Layer 5 of a small transformer language model trained on English Wikipedia (17 layers, counted from 0, width 96).
A neuron's activation on a vector x is GELU(weights . x), where the dot is the dot product.
The model reads these tokens: "ab" "ul" "ary" "." " East" " B" "eng" "al" " re" "ac" "hed" " their" " m" "aid" "en" " D" "ur" "and" " Cup" " final"

The vector x that enters this layer's MLP at each token. A number n stands for (n - 128) times 0.035.
0 "ab": 149, 133, 103, 110, 98, 139, 121, 147, 126, 136, 141, 142, 122, 139, 129, 123, 128, 123, 128, 111, 96, 146, 129, 127, 142, 126, 97, 83, 114, 131, 155, 150, 137, 116, 108, 124, 137, 120, 113, 149, 136, 96, 147, 137, 146, 128, 122, 123, 124, 132, 149, 125, 159, 150, 121, 152, 147, 135, 122, 162, 138, 118, 117, 108, 106, 114, 137, 140, 118, 111, 134, 125, 145, 93, 107, 107, 120, 185, 123, 115, 131, 135, 146, 147, 114, 120, 121, 111, 139, 118, 131, 132, 136, 120, 112, 122
1 "ul": 139, 121, 112, 118, 116, 130, 129, 175, 162, 140, 123, 130, 126, 119, 129, 131, 118, 120, 132, 137, 84, 143, 134, 141, 148, 99, 111, 117, 144, 131, 138, 124, 138, 140, 111, 152, 125, 121, 97, 124, 117, 82, 141, 128, 147, 132, 117, 148, 137, 131, 127, 100, 137, 118, 90, 117, 130, 137, 115, 169, 135, 129, 148, 131, 107, 134, 149, 137, 125, 114, 120, 125, 119, 90, 118, 129, 129, 173, 155, 127, 140, 129, 155, 145, 108, 125, 149, 121, 130, 93, 140, 105, 119, 137, 121, 134
2 "ary": 148, 123, 112, 130, 124, 143, 152, 144, 105, 134, 130, 148, 150, 142, 146, 119, 118, 119, 124, 118, 109, 143, 116, 122, 158, 139, 104, 109, 95, 121, 120, 132, 127, 132, 138, 134, 125, 101, 106, 153, 104, 35, 142, 124, 120, 130, 123, 125, 123, 134, 120, 144, 134, 122, 116, 127, 132, 160, 124, 137, 127, 159, 136, 120, 122, 124, 118, 122, 121, 122, 118, 111, 137, 77, 128, 144, 118, 163, 127, 130, 137, 123, 154, 136, 141, 135, 140, 143, 134, 115, 133, 113, 134, 112, 121, 139
3 ".": 113, 130, 116, 120, 113, 120, 132, 180, 99, 140, 148, 138, 138, 127, 142, 111, 115, 138, 123, 124, 136, 124, 135, 132, 196, 128, 109, 127, 94, 130, 102, 138, 136, 153, 130, 122, 145, 115, 134, 121, 130, 84, 116, 142, 137, 118, 148, 127, 129, 124, 132, 125, 130, 119, 130, 156, 120, 120, 134, 106, 117, 118, 107, 100, 139, 122, 116, 132, 135, 132, 132, 155, 121, 64, 127, 127, 134, 170, 113, 141, 126, 126, 149, 118, 123, 73, 126, 133, 128, 150, 137, 142, 125, 133, 137, 140
4 " East": 111, 122, 134, 126, 123, 141, 127, 178, 100, 113, 147, 140, 186, 143, 142, 138, 113, 112, 138, 130, 110, 115, 141, 119, 174, 135, 115, 106, 136, 134, 116, 166, 119, 135, 129, 97, 130, 117, 106, 124, 117, 73, 130, 116, 145, 133, 111, 122, 145, 147, 121, 113, 108, 127, 139, 142, 146, 131, 117, 105, 145, 127, 115, 132, 123, 123, 143, 135, 117, 131, 118, 128, 129, 79, 101, 136, 107, 173, 127, 128, 107, 133, 135, 128, 133, 120, 117, 138, 122, 137, 115, 139, 138, 158, 138, 124
5 " B": 121, 143, 128, 120, 134, 123, 145, 148, 99, 116, 134, 149, 134, 144, 147, 155, 127, 128, 110, 145, 135, 133, 124, 156, 198, 114, 110, 147, 115, 123, 138, 94, 129, 143, 125, 122, 136, 119, 126, 139, 139, 100, 104, 130, 129, 108, 118, 130, 139, 142, 105, 116, 142, 140, 151, 119, 147, 134, 122, 142, 123, 77, 126, 123, 121, 121, 125, 112, 124, 115, 128, 93, 136, 106, 103, 134, 125, 175, 109, 136, 134, 148, 117, 124, 117, 124, 127, 127, 115, 125, 137, 111, 131, 140, 127, 119
6 "eng": 120, 146, 104, 124, 110, 116, 125, 146, 137, 151, 120, 133, 123, 139, 140, 146, 113, 103, 122, 122, 105, 130, 119, 96, 159, 117, 125, 114, 113, 147, 153, 117, 147, 135, 120, 148, 137, 133, 119, 115, 121, 112, 146, 101, 130, 131, 124, 139, 123, 127, 121, 123, 136, 118, 95, 121, 107, 134, 119, 131, 138, 150, 121, 70, 107, 116, 132, 132, 139, 133, 113, 119, 136, 136, 117, 120, 157, 134, 148, 122, 162, 139, 146, 113, 150, 107, 125, 129, 125, 132, 118, 159, 132, 139, 162, 102
7 "al": 136, 121, 117, 142, 126, 136, 129, 133, 126, 125, 133, 138, 110, 142, 153, 120, 118, 138, 135, 121, 120, 130, 137, 131, 161, 127, 109, 91, 128, 152, 127, 129, 134, 102, 116, 129, 105, 116, 136, 101, 105, 58, 142, 122, 112, 127, 104, 144, 127, 141, 149, 128, 137, 124, 130, 120, 139, 139, 109, 152, 159, 139, 124, 124, 104, 147, 147, 120, 129, 151, 129, 124, 138, 60, 125, 162, 125, 149, 141, 114, 125, 137, 148, 141, 126, 101, 143, 138, 127, 111, 125, 107, 122, 113, 111, 153
8 " re": 130, 112, 143, 122, 102, 130, 115, 108, 131, 134, 133, 110, 132, 132, 113, 120, 106, 128, 107, 126, 133, 144, 139, 139, 140, 118, 133, 162, 123, 113, 136, 114, 120, 131, 123, 118, 150, 155, 138, 96, 146, 98, 121, 137, 146, 144, 141, 147, 118, 127, 127, 151, 133, 114, 146, 161, 113, 123, 148, 148, 122, 110, 158, 101, 148, 103, 146, 142, 132, 145, 124, 125, 128, 102, 82, 112, 135, 117, 124, 128, 151, 115, 103, 108, 123, 98, 131, 141, 122, 156, 112, 151, 122, 116, 113, 129
9 "ac": 123, 127, 133, 132, 106, 119, 112, 132, 134, 109, 172, 132, 113, 121, 122, 117, 133, 129, 152, 124, 100, 107, 141, 139, 169, 126, 104, 108, 132, 128, 124, 139, 136, 148, 121, 145, 130, 110, 82, 147, 121, 100, 139, 111, 140, 129, 119, 133, 139, 119, 135, 129, 163, 138, 129, 137, 119, 140, 124, 139, 135, 128, 99, 128, 110, 127, 149, 121, 148, 148, 130, 120, 130, 117, 132, 164, 137, 156, 145, 114, 119, 109, 133, 125, 93, 94, 136, 131, 111, 93, 162, 153, 140, 155, 138, 122
10 "hed": 148, 139, 105, 138, 134, 124, 120, 159, 129, 144, 135, 116, 137, 154, 150, 152, 151, 107, 145, 111, 99, 126, 136, 144, 164, 136, 116, 124, 132, 137, 134, 102, 111, 113, 117, 146, 137, 142, 135, 130, 93, 75, 159, 134, 134, 156, 137, 133, 133, 131, 133, 104, 124, 139, 103, 109, 134, 127, 126, 125, 139, 131, 109, 98, 121, 126, 140, 119, 120, 107, 120, 139, 126, 87, 106, 110, 133, 128, 114, 114, 149, 128, 136, 121, 132, 70, 138, 117, 133, 145, 126, 128, 152, 134, 117, 141
11 " their": 112, 128, 135, 114, 120, 122, 123, 157, 130, 140, 136, 145, 117, 124, 120, 112, 135, 159, 121, 134, 143, 140, 142, 125, 119, 140, 125, 128, 100, 131, 127, 126, 123, 131, 129, 160, 106, 133, 147, 110, 123, 8, 130, 105, 139, 129, 129, 122, 120, 128, 133, 114, 149, 119, 131, 154, 137, 152, 135, 134, 137, 120, 146, 131, 124, 131, 122, 127, 125, 148, 134, 151, 108, 77, 143, 114, 126, 147, 121, 125, 112, 149, 154, 124, 145, 113, 110, 125, 122, 117, 135, 124, 134, 93, 127, 136
12 " m": 114, 138, 124, 153, 117, 149, 123, 130, 106, 116, 124, 146, 137, 116, 125, 142, 116, 133, 124, 155, 119, 122, 131, 100, 172, 126, 130, 164, 132, 130, 135, 117, 117, 129, 125, 115, 133, 143, 131, 94, 145, 94, 125, 110, 116, 157, 113, 118, 122, 131, 130, 133, 147, 132, 135, 136, 133, 108, 133, 150, 136, 93, 142, 107, 133, 126, 128, 130, 135, 123, 129, 116, 137, 49, 141, 154, 152, 156, 103, 129, 133, 122, 127, 131, 130, 76, 116, 128, 139, 100, 133, 104, 131, 138, 166, 118
13 "aid": 132, 140, 107, 132, 133, 135, 135, 126, 108, 137, 146, 117, 131, 135, 166, 152, 142, 117, 135, 123, 108, 143, 129, 107, 157, 127, 127, 119, 96, 126, 142, 106, 130, 124, 120, 108, 125, 115, 140, 118, 110, 49, 153, 129, 154, 144, 139, 131, 124, 154, 107, 121, 113, 127, 95, 142, 129, 126, 120, 137, 125, 123, 117, 100, 116, 124, 138, 143, 140, 139, 105, 126, 114, 103, 144, 127, 153, 126, 120, 125, 144, 131, 135, 133, 144, 135, 134, 111, 111, 150, 114, 129, 147, 121, 150, 114
14 "en": 111, 138, 114, 119, 114, 111, 116, 132, 136, 141, 118, 108, 152, 150, 123, 139, 122, 119, 135, 127, 110, 151, 146, 125, 168, 121, 115, 129, 101, 96, 131, 122, 132, 136, 125, 166, 111, 146, 110, 109, 94, 74, 118, 121, 123, 133, 99, 164, 130, 152, 112, 132, 148, 129, 118, 132, 140, 120, 133, 128, 118, 145, 111, 112, 119, 115, 117, 137, 135, 121, 129, 145, 146, 113, 138, 140, 136, 142, 175, 137, 130, 122, 131, 117, 128, 89, 125, 140, 119, 139, 138, 139, 111, 113, 145, 121
15 " D": 136, 129, 130, 113, 125, 134, 111, 161, 115, 114, 134, 124, 135, 131, 127, 136, 139, 139, 129, 154, 108, 146, 151, 146, 179, 128, 126, 159, 94, 148, 115, 121, 134, 164, 115, 138, 125, 124, 114, 121, 130, 82, 135, 126, 107, 117, 135, 143, 140, 140, 126, 130, 127, 120, 138, 130, 146, 124, 130, 129, 129, 83, 142, 103, 135, 136, 121, 118, 147, 139, 144, 80, 140, 132, 101, 135, 137, 130, 138, 116, 125, 144, 100, 116, 127, 102, 130, 124, 109, 127, 142, 138, 118, 111, 116, 106
16 "ur": 127, 122, 86, 139, 104, 102, 117, 163, 140, 113, 131, 136, 101, 143, 137, 132, 146, 138, 133, 151, 113, 146, 132, 138, 159, 109, 124, 110, 117, 123, 144, 115, 132, 129, 109, 159, 112, 127, 104, 121, 104, 101, 144, 106, 121, 112, 109, 138, 118, 122, 154, 123, 161, 125, 85, 146, 135, 147, 108, 134, 139, 132, 128, 150, 124, 144, 111, 148, 128, 113, 137, 150, 130, 129, 105, 130, 117, 150, 132, 112, 127, 152, 140, 138, 132, 91, 146, 142, 135, 104, 143, 132, 134, 121, 115, 133
17 "and": 123, 124, 116, 118, 106, 124, 134, 146, 108, 129, 122, 111, 146, 153, 138, 146, 137, 114, 132, 131, 94, 128, 148, 112, 158, 119, 119, 86, 109, 115, 124, 122, 131, 122, 118, 145, 139, 117, 96, 133, 129, 56, 144, 117, 113, 135, 136, 148, 144, 130, 126, 148, 129, 159, 97, 131, 132, 133, 125, 124, 122, 132, 112, 107, 125, 131, 128, 146, 137, 144, 112, 138, 138, 141, 136, 126, 137, 160, 170, 139, 125, 131, 126, 121, 149, 91, 133, 114, 107, 118, 137, 128, 136, 142, 151, 120
18 " Cup": 118, 122, 137, 137, 144, 119, 131, 164, 83, 105, 150, 130, 143, 131, 136, 115, 126, 135, 125, 132, 111, 128, 133, 124, 153, 132, 125, 105, 133, 132, 133, 129, 127, 124, 113, 122, 107, 139, 142, 105, 146, 53, 131, 115, 154, 127, 123, 131, 141, 132, 120, 106, 119, 105, 161, 133, 138, 139, 132, 137, 147, 139, 146, 148, 138, 115, 154, 138, 109, 127, 151, 122, 128, 97, 126, 102, 109, 149, 105, 140, 135, 149, 120, 102, 137, 133, 127, 125, 116, 128, 137, 154, 129, 124, 126, 112
19 " final": 146, 133, 147, 144, 132, 150, 114, 188, 112, 125, 153, 128, 170, 127, 123, 127, 115, 144, 127, 121, 119, 132, 112, 108, 114, 128, 119, 102, 129, 137, 135, 109, 123, 130, 118, 153, 107, 131, 135, 92, 141, 43, 138, 122, 144, 130, 130, 133, 127, 141, 117, 91, 127, 138, 149, 122, 108, 121, 129, 139, 115, 125, 131, 137, 150, 92, 141, 137, 134, 154, 121, 137, 135, 134, 78, 118, 140, 153, 135, 137, 126, 122, 128, 115, 124, 118, 139, 130, 123, 138, 107, 146, 149, 111, 144, 118

Each question shows the input weights of one neuron of the MLP. A number n stands for (n - 128) times 0.004.

n253: 134, 129, 133, 156, 130, 116, 102, 121, 123, 147, 141, 119, 118, 118, 139, 94, 116, 135, 136, 151, 149, 137, 122, 132, 132, 127, 132, 121, 114, 104, 127, 118, 141, 132, 128, 121, 127, 123, 118, 109, 122, 126, 139, 122, 115, 148, 135, 124, 152, 147, 165, 137, 109, 147, 123, 105, 147, 135, 132, 127, 118, 138, 122, 125, 137, 129, 122, 115, 100, 138, 132, 128, 120, 131, 115, 114, 129, 117, 143, 149, 128, 147, 124, 116, 132, 133, 113, 132, 141, 131, 132, 96, 130, 162, 128, 121
On which two tokens does it fire most, strongest first? 17 "and", 7 "al"

n106: 139, 182, 151, 153, 144, 128, 122, 140, 133, 187, 149, 112, 95, 138, 115, 108, 149, 153, 142, 135, 134, 111, 117, 106, 102, 159, 114, 122, 116, 119, 130, 150, 119, 100, 151, 137, 108, 117, 107, 111, 130, 127, 137, 133, 111, 154, 127, 123, 116, 173, 145, 100, 123, 127, 111, 136, 150, 120, 113, 126, 107, 126, 133, 158, 134, 131, 94, 156, 146, 150, 132, 120, 142, 110, 126, 128, 124, 111, 119, 150, 98, 139, 89, 104, 122, 145, 128, 110, 132, 120, 100, 123, 103, 147, 118, 108
On which token does it fire most, and how strongly? 19 " final", at about 0.36

n82: 130, 134, 132, 125, 130, 126, 128, 130, 131, 129, 128, 131, 120, 127, 128, 126, 120, 134, 131, 136, 125, 136, 131, 131, 130, 132, 125, 130, 125, 126, 132, 132, 124, 125, 128, 127, 128, 130, 121, 130, 127, 128, 129, 132, 132, 125, 126, 131, 128, 131, 132, 133, 118, 133, 130, 127, 121, 133, 123, 127, 129, 134, 134, 132, 134, 122, 131, 122, 121, 125, 124, 131, 129, 129, 130, 134, 132, 127, 124, 130, 131, 128, 129, 126, 134, 129, 126, 132, 135, 126, 132, 127, 131, 131, 134, 128
On which two tokens does it fire most, strongest first? 2 "ary", 1 "ul"

n129: 135, 183, 181, 125, 161, 109, 188, 89, 164, 156, 123, 150, 134, 116, 135, 123, 168, 164, 114, 120, 110, 84, 133, 135, 140, 146, 131, 167, 133, 120, 103, 97, 116, 132, 155, 114, 128, 126, 97, 93, 141, 137, 120, 145, 155, 135, 92, 114, 109, 90, 116, 152, 141, 125, 114, 134, 124, 131, 166, 152, 56, 116, 84, 161, 127, 177, 133, 79, 123, 114, 135, 119, 134, 129, 150, 54, 80, 124, 73, 125, 113, 114, 129, 101, 155, 124, 129, 98, 110, 137, 103, 97, 136, 122, 105, 156
On which two tokens does it fire most, strongest first? 5 " B", 11 " their"

n74: 131, 167, 126, 138, 116, 159, 109, 116, 108, 137, 128, 99, 131, 125, 137, 136, 128, 91, 112, 151, 105, 136, 118, 158, 128, 117, 134, 123, 132, 93, 104, 156, 149, 114, 121, 143, 136, 146, 159, 128, 157, 140, 123, 162, 112, 126, 126, 128, 109, 118, 122, 114, 122, 148, 127, 133, 126, 143, 145, 130, 142, 119, 123, 118, 142, 126, 96, 141, 125, 140, 121, 147, 147, 115, 147, 144, 107, 103, 114, 103, 142, 148, 123, 107, 116, 142, 132, 123, 131, 124, 138, 138, 120, 164, 157, 115
Which token does this neuron like most? 12 " m"

n233: 126, 129, 129, 125, 126, 123, 124, 128, 127, 130, 124, 122, 122, 124, 122, 126, 124, 128, 126, 128, 123, 127, 123, 126, 126, 128, 121, 125, 123, 125, 125, 128, 123, 123, 124, 126, 124, 123, 120, 128, 124, 127, 125, 127, 125, 124, 122, 128, 127, 127, 127, 126, 122, 127, 128, 124, 124, 126, 125, 125, 124, 125, 128, 128, 127, 123, 124, 122, 121, 126, 124, 128, 124, 126, 129, 128, 129, 125, 122, 126, 129, 125, 124, 124, 128, 127, 124, 126, 129, 124, 127, 126, 125, 128, 126, 126
On which two tokens does it fire most, strongest first? 14 "en", 2 "ary"

n215: 95, 97, 135, 113, 109, 118, 71, 100, 171, 124, 111, 124, 92, 148, 138, 90, 136, 96, 115, 137, 176, 111, 169, 147, 141, 96, 109, 79, 154, 137, 173, 165, 134, 138, 155, 127, 113, 151, 82, 140, 168, 119, 96, 123, 91, 92, 111, 133, 138, 107, 135, 104, 127, 138, 131, 129, 93, 110, 125, 111, 134, 153, 139, 143, 137, 110, 148, 133, 85, 126, 133, 135, 121, 164, 180, 143, 114, 97, 119, 134, 136, 115, 129, 110, 125, 144, 89, 134, 134, 147, 141, 160, 152, 146, 118, 145
Which token does this neuron like most? 9 "ac"

n189: 86, 88, 135, 24, 68, 82, 95, 127, 151, 101, 144, 159, 156, 162, 140, 101, 126, 73, 94, 106, 147, 118, 171, 93, 109, 143, 115, 97, 160, 170, 147, 144, 112, 159, 88, 58, 105, 111, 145, 118, 139, 185, 121, 148, 89, 146, 58, 191, 164, 202, 141, 100, 111, 103, 162, 128, 151, 76, 161, 147, 109, 165, 98, 115, 151, 151, 172, 145, 131, 168, 146, 104, 118, 122, 128, 101, 125, 126, 86, 123, 101, 89, 119, 158, 167, 191, 93, 113, 155, 137, 144, 134, 129, 155, 59, 158
On which three tokens does it fire most, strongest first? 4 " East", 0 "ab", 18 " Cup"

n31: 104, 96, 173, 73, 124, 128, 130, 108, 137, 142, 117, 141, 130, 77, 77, 168, 143, 90, 93, 160, 179, 124, 116, 154, 98, 46, 117, 130, 158, 75, 112, 169, 114, 142, 118, 116, 101, 145, 139, 108, 133, 192, 143, 105, 92, 68, 90, 115, 94, 131, 205, 132, 139, 111, 101, 114, 156, 111, 136, 131, 155, 157, 78, 154, 200, 152, 88, 160, 130, 105, 105, 112, 105, 148, 153, 87, 99, 119, 58, 145, 95, 125, 184, 129, 125, 128, 151, 156, 179, 136, 156, 158, 196, 93, 112, 158
Which token does this neuron like most? 16 "ur"

n240: 118, 130, 147, 129, 130, 60, 92, 114, 168, 97, 121, 151, 74, 102, 107, 118, 159, 77, 112, 153, 122, 117, 167, 148, 96, 104, 114, 154, 139, 162, 147, 154, 81, 185, 116, 148, 163, 120, 70, 118, 131, 153, 95, 81, 110, 80, 147, 148, 161, 154, 104, 137, 145, 154, 167, 153, 157, 120, 143, 89, 131, 114, 164, 131, 217, 110, 143, 132, 152, 128, 170, 105, 138, 151, 154, 105, 53, 63, 61, 134, 139, 90, 151, 97, 158, 158, 116, 72, 106, 138, 132, 138, 156, 185, 86, 158
Which token does this neuron like most? 15 " D"

n137: 55, 117, 134, 94, 71, 69, 70, 92, 111, 151, 117, 143, 119, 104, 129, 104, 171, 159, 118, 101, 141, 102, 137, 140, 135, 187, 118, 182, 166, 70, 70, 160, 108, 177, 151, 158, 144, 121, 113, 73, 168, 133, 115, 168, 98, 134, 135, 134, 112, 206, 91, 144, 113, 124, 136, 152, 116, 102, 138, 151, 129, 169, 118, 94, 156, 140, 60, 64, 178, 183, 122, 162, 51, 160, 166, 112, 153, 98, 104, 157, 103, 139, 202, 107, 127, 110, 121, 145, 94, 123, 102, 111, 181, 207, 104, 83
On which two tokens does it fire most, strongest first? 3 ".", 11 " their"

n231: 117, 121, 168, 164, 129, 108, 149, 105, 163, 132, 124, 193, 86, 103, 127, 118, 145, 98, 116, 142, 118, 105, 97, 129, 130, 110, 89, 126, 170, 140, 183, 156, 141, 126, 108, 90, 114, 67, 158, 130, 165, 164, 87, 69, 111, 89, 127, 120, 145, 134, 127, 98, 149, 125, 136, 102, 184, 191, 120, 122, 112, 89, 107, 142, 191, 114, 171, 168, 128, 114, 102, 70, 102, 162, 136, 105, 55, 99, 103, 130, 132, 118, 158, 180, 132, 132, 139, 132, 178, 174, 103, 139, 104, 119, 91, 161
On which token does it fire most, and how strongly? 5 " B", at about 0.24

n196: 119, 136, 200, 104, 114, 158, 108, 99, 144, 146, 146, 175, 127, 132, 109, 100, 147, 144, 118, 133, 138, 85, 116, 153, 145, 120, 198, 106, 143, 85, 144, 152, 142, 165, 111, 54, 162, 126, 137, 141, 171, 104, 124, 138, 102, 130, 139, 127, 114, 163, 104, 134, 109, 78, 152, 114, 158, 70, 116, 168, 127, 116, 128, 146, 129, 145, 117, 143, 138, 158, 116, 147, 87, 158, 123, 104, 77, 113, 100, 109, 108, 141, 151, 163, 129, 132, 93, 193, 137, 175, 137, 113, 134, 127, 134, 82
On which three tokens does it fire most, strongest first? 8 " re", 4 " East", 18 " Cup"

n41: 89, 120, 123, 156, 122, 124, 112, 79, 92, 123, 154, 162, 131, 122, 137, 135, 76, 111, 91, 108, 113, 109, 142, 106, 100, 142, 130, 166, 152, 149, 164, 172, 137, 138, 160, 95, 151, 140, 99, 128, 133, 138, 92, 123, 108, 106, 126, 140, 146, 86, 163, 127, 114, 154, 121, 118, 128, 148, 161, 138, 78, 117, 77, 132, 157, 165, 84, 152, 121, 136, 107, 155, 145, 150, 189, 113, 128, 117, 89, 104, 112, 111, 231, 135, 82, 128, 133, 116, 168, 213, 107, 124, 106, 136, 70, 129
Which token does this neuron like most? 3 "."

n71: 143, 154, 113, 119, 138, 82, 108, 128, 129, 104, 92, 189, 102, 145, 160, 141, 160, 122, 172, 155, 118, 196, 165, 133, 115, 118, 68, 140, 128, 105, 105, 87, 139, 140, 139, 85, 72, 115, 132, 126, 81, 137, 103, 137, 118, 171, 115, 120, 152, 98, 111, 120, 113, 154, 146, 107, 150, 144, 143, 128, 102, 152, 102, 134, 135, 117, 130, 120, 107, 171, 164, 110, 144, 165, 136, 134, 101, 126, 167, 107, 135, 119, 118, 195, 191, 174, 70, 78, 116, 112, 93, 104, 110, 107, 139, 158
Which token does this neuron like most? 14 "en"

n89: 70, 139, 126, 75, 128, 176, 26, 99, 106, 181, 101, 133, 117, 109, 106, 139, 123, 101, 129, 108, 169, 157, 104, 121, 142, 179, 145, 181, 130, 127, 134, 134, 98, 179, 132, 136, 145, 136, 137, 119, 180, 135, 109, 102, 125, 84, 148, 97, 80, 122, 151, 73, 128, 114, 142, 128, 163, 101, 102, 61, 124, 101, 97, 143, 162, 159, 140, 169, 101, 144, 152, 133, 138, 145, 150, 134, 180, 95, 39, 150, 91, 135, 151, 135, 162, 167, 120, 84, 161, 112, 93, 139, 148, 155, 151, 126
On which three tokens does it fire most, strongest first? 12 " m", 11 " their", 3 "."

n230: 134, 90, 91, 161, 131, 172, 137, 82, 90, 164, 112, 123, 74, 152, 139, 144, 169, 104, 106, 115, 136, 106, 149, 124, 116, 92, 121, 148, 148, 116, 115, 112, 123, 103, 131, 121, 135, 167, 83, 99, 159, 124, 84, 120, 145, 126, 119, 135, 117, 159, 108, 111, 95, 138, 160, 56, 137, 120, 135, 171, 101, 127, 97, 128, 148, 167, 116, 106, 81, 157, 90, 138, 158, 140, 123, 115, 124, 136, 110, 82, 103, 171, 194, 157, 102, 136, 77, 173, 137, 133, 127, 135, 182, 158, 114, 107
On which token does it fire most, and how strongly? 5 " B", at about 0.37

n69: 180, 156, 112, 121, 142, 118, 148, 86, 156, 118, 113, 132, 132, 136, 155, 114, 140, 140, 154, 94, 110, 109, 110, 91, 113, 177, 124, 104, 137, 84, 161, 126, 158, 96, 142, 130, 115, 122, 101, 141, 127, 130, 127, 146, 129, 134, 125, 137, 96, 92, 171, 130, 66, 144, 99, 109, 94, 138, 118, 109, 93, 134, 116, 120, 154, 166, 140, 156, 152, 101, 104, 183, 130, 128, 195, 110, 126, 114, 106, 138, 109, 103, 161, 164, 107, 110, 155, 143, 138, 127, 125, 117, 121, 156, 108, 161
Which token does this neuron like most? 10 "hed"

n40: 99, 149, 132, 115, 136, 163, 123, 129, 143, 115, 126, 112, 93, 128, 157, 121, 158, 108, 74, 157, 160, 186, 123, 96, 125, 187, 127, 125, 148, 59, 125, 120, 135, 151, 100, 54, 113, 118, 89, 147, 181, 128, 119, 178, 94, 139, 184, 86, 122, 100, 100, 94, 111, 83, 138, 121, 160, 113, 156, 142, 155, 144, 95, 136, 100, 94, 141, 110, 131, 137, 142, 148, 134, 148, 126, 121, 173, 79, 128, 131, 141, 137, 112, 121, 135, 128, 145, 116, 177, 176, 128, 70, 162, 201, 126, 38
On which two tokens does it fire most, strongest first? 13 "aid", 5 " B"

n43: 130, 132, 149, 114, 147, 121, 133, 112, 151, 102, 128, 110, 132, 163, 132, 181, 116, 135, 162, 137, 113, 117, 136, 100, 135, 99, 130, 145, 127, 118, 82, 139, 117, 132, 133, 112, 165, 113, 136, 42, 81, 121, 133, 196, 108, 116, 140, 144, 151, 134, 143, 119, 104, 96, 147, 92, 124, 137, 117, 63, 116, 125, 122, 142, 168, 159, 138, 132, 185, 145, 145, 115, 68, 174, 196, 127, 96, 113, 128, 152, 115, 113, 99, 118, 188, 133, 116, 101, 122, 132, 144, 124, 163, 88, 112, 94
Which token does this neuron like most? 15 " D"

n210: 28, 121, 130, 142, 133, 103, 117, 137, 104, 200, 166, 119, 112, 129, 134, 68, 125, 181, 60, 93, 149, 91, 135, 126, 160, 193, 130, 175, 143, 136, 115, 194, 126, 195, 114, 94, 172, 110, 101, 93, 151, 165, 133, 184, 68, 90, 143, 99, 66, 134, 185, 68, 93, 153, 172, 174, 96, 112, 188, 83, 107, 125, 122, 111, 167, 169, 125, 137, 126, 127, 129, 147, 88, 136, 109, 124, 151, 102, 81, 149, 62, 106, 175, 131, 115, 94, 104, 171, 166, 176, 97, 140, 206, 173, 47, 128
On which token does it fire most, and how strongly? 3 ".", at about 2.7

n141: 141, 110, 150, 86, 106, 100, 166, 115, 149, 170, 80, 153, 93, 97, 107, 121, 141, 138, 84, 139, 147, 129, 154, 123, 97, 62, 155, 176, 133, 159, 101, 168, 107, 134, 113, 129, 159, 125, 118, 99, 134, 130, 150, 121, 128, 126, 143, 107, 125, 130, 134, 88, 151, 137, 105, 111, 119, 121, 133, 155, 120, 87, 116, 187, 166, 162, 167, 145, 86, 130, 132, 154, 111, 147, 148, 79, 118, 110, 118, 117, 103, 92, 157, 106, 127, 159, 92, 86, 147, 141, 109, 162, 122, 137, 71, 177
On which three tokens does it fire most, strongest first? 11 " their", 8 " re", 1 "ul"

n212: 122, 122, 115, 152, 131, 107, 132, 132, 132, 149, 128, 123, 120, 121, 104, 115, 131, 166, 152, 116, 109, 145, 121, 105, 134, 144, 116, 137, 126, 127, 134, 115, 102, 133, 147, 120, 155, 128, 94, 125, 126, 127, 112, 151, 121, 113, 125, 140, 126, 125, 112, 103, 123, 111, 152, 137, 139, 153, 107, 141, 114, 124, 149, 140, 116, 129, 141, 130, 118, 129, 131, 144, 139, 140, 127, 133, 145, 139, 132, 119, 128, 105, 127, 134, 157, 125, 128, 113, 106, 132, 125, 109, 137, 113, 107, 128
On which token does it fire most, and how strongly? 1 "ul", at about 0.22

n85: 131, 163, 167, 120, 136, 161, 88, 96, 118, 169, 127, 146, 156, 178, 130, 136, 136, 157, 136, 101, 161, 114, 116, 139, 123, 136, 117, 132, 140, 102, 138, 147, 131, 171, 156, 86, 140, 110, 131, 115, 220, 123, 103, 151, 113, 96, 150, 117, 145, 124, 109, 75, 105, 95, 155, 165, 147, 130, 119, 102, 156, 111, 78, 119, 156, 140, 97, 79, 105, 176, 161, 123, 113, 156, 146, 158, 156, 110, 92, 120, 141, 112, 121, 122, 95, 156, 74, 127, 135, 135, 122, 143, 68, 107, 156, 89
Which token does this neuron like most? 5 " B"

n228: 133, 150, 143, 133, 147, 136, 125, 128, 173, 112, 147, 110, 133, 190, 99, 174, 179, 116, 107, 151, 114, 96, 133, 98, 134, 98, 111, 130, 125, 141, 94, 104, 91, 85, 129, 136, 105, 103, 116, 65, 164, 114, 142, 146, 139, 141, 132, 67, 124, 131, 123, 110, 118, 125, 146, 191, 94, 151, 158, 125, 128, 92, 162, 175, 113, 169, 123, 172, 121, 127, 106, 118, 137, 153, 154, 132, 129, 117, 171, 124, 89, 106, 130, 135, 134, 138, 158, 104, 142, 125, 88, 131, 111, 123, 99, 105
Which token does this neuron like most? 19 " final"

n22: 165, 156, 135, 132, 139, 142, 92, 141, 119, 134, 140, 142, 124, 135, 101, 137, 173, 158, 129, 133, 129, 117, 119, 129, 106, 149, 140, 141, 141, 133, 111, 134, 109, 108, 115, 151, 86, 120, 101, 114, 145, 109, 132, 86, 97, 155, 131, 129, 152, 155, 154, 129, 130, 132, 133, 134, 146, 119, 142, 155, 100, 137, 107, 130, 109, 146, 119, 128, 124, 128, 140, 116, 115, 135, 118, 106, 133, 111, 123, 141, 103, 131, 121, 132, 149, 160, 107, 111, 132, 142, 104, 127, 127, 110, 130, 95
On which two tokens does it fire most, strongest first? 19 " final", 11 " their"

n100: 150, 116, 144, 98, 130, 124, 127, 113, 138, 163, 99, 160, 122, 140, 99, 158, 163, 153, 170, 124, 143, 130, 147, 139, 92, 98, 183, 160, 118, 83, 128, 160, 107, 143, 142, 126, 162, 153, 155, 102, 129, 105, 155, 128, 128, 94, 164, 90, 144, 150, 140, 95, 106, 104, 120, 134, 128, 122, 148, 102, 143, 136, 108, 132, 122, 142, 113, 139, 124, 168, 139, 93, 100, 146, 111, 121, 82, 113, 68, 140, 100, 101, 132, 149, 143, 155, 119, 158, 89, 155, 109, 134, 150, 118, 127, 119
On which token does it fire most, and how strongly? 11 " their", at about 0.48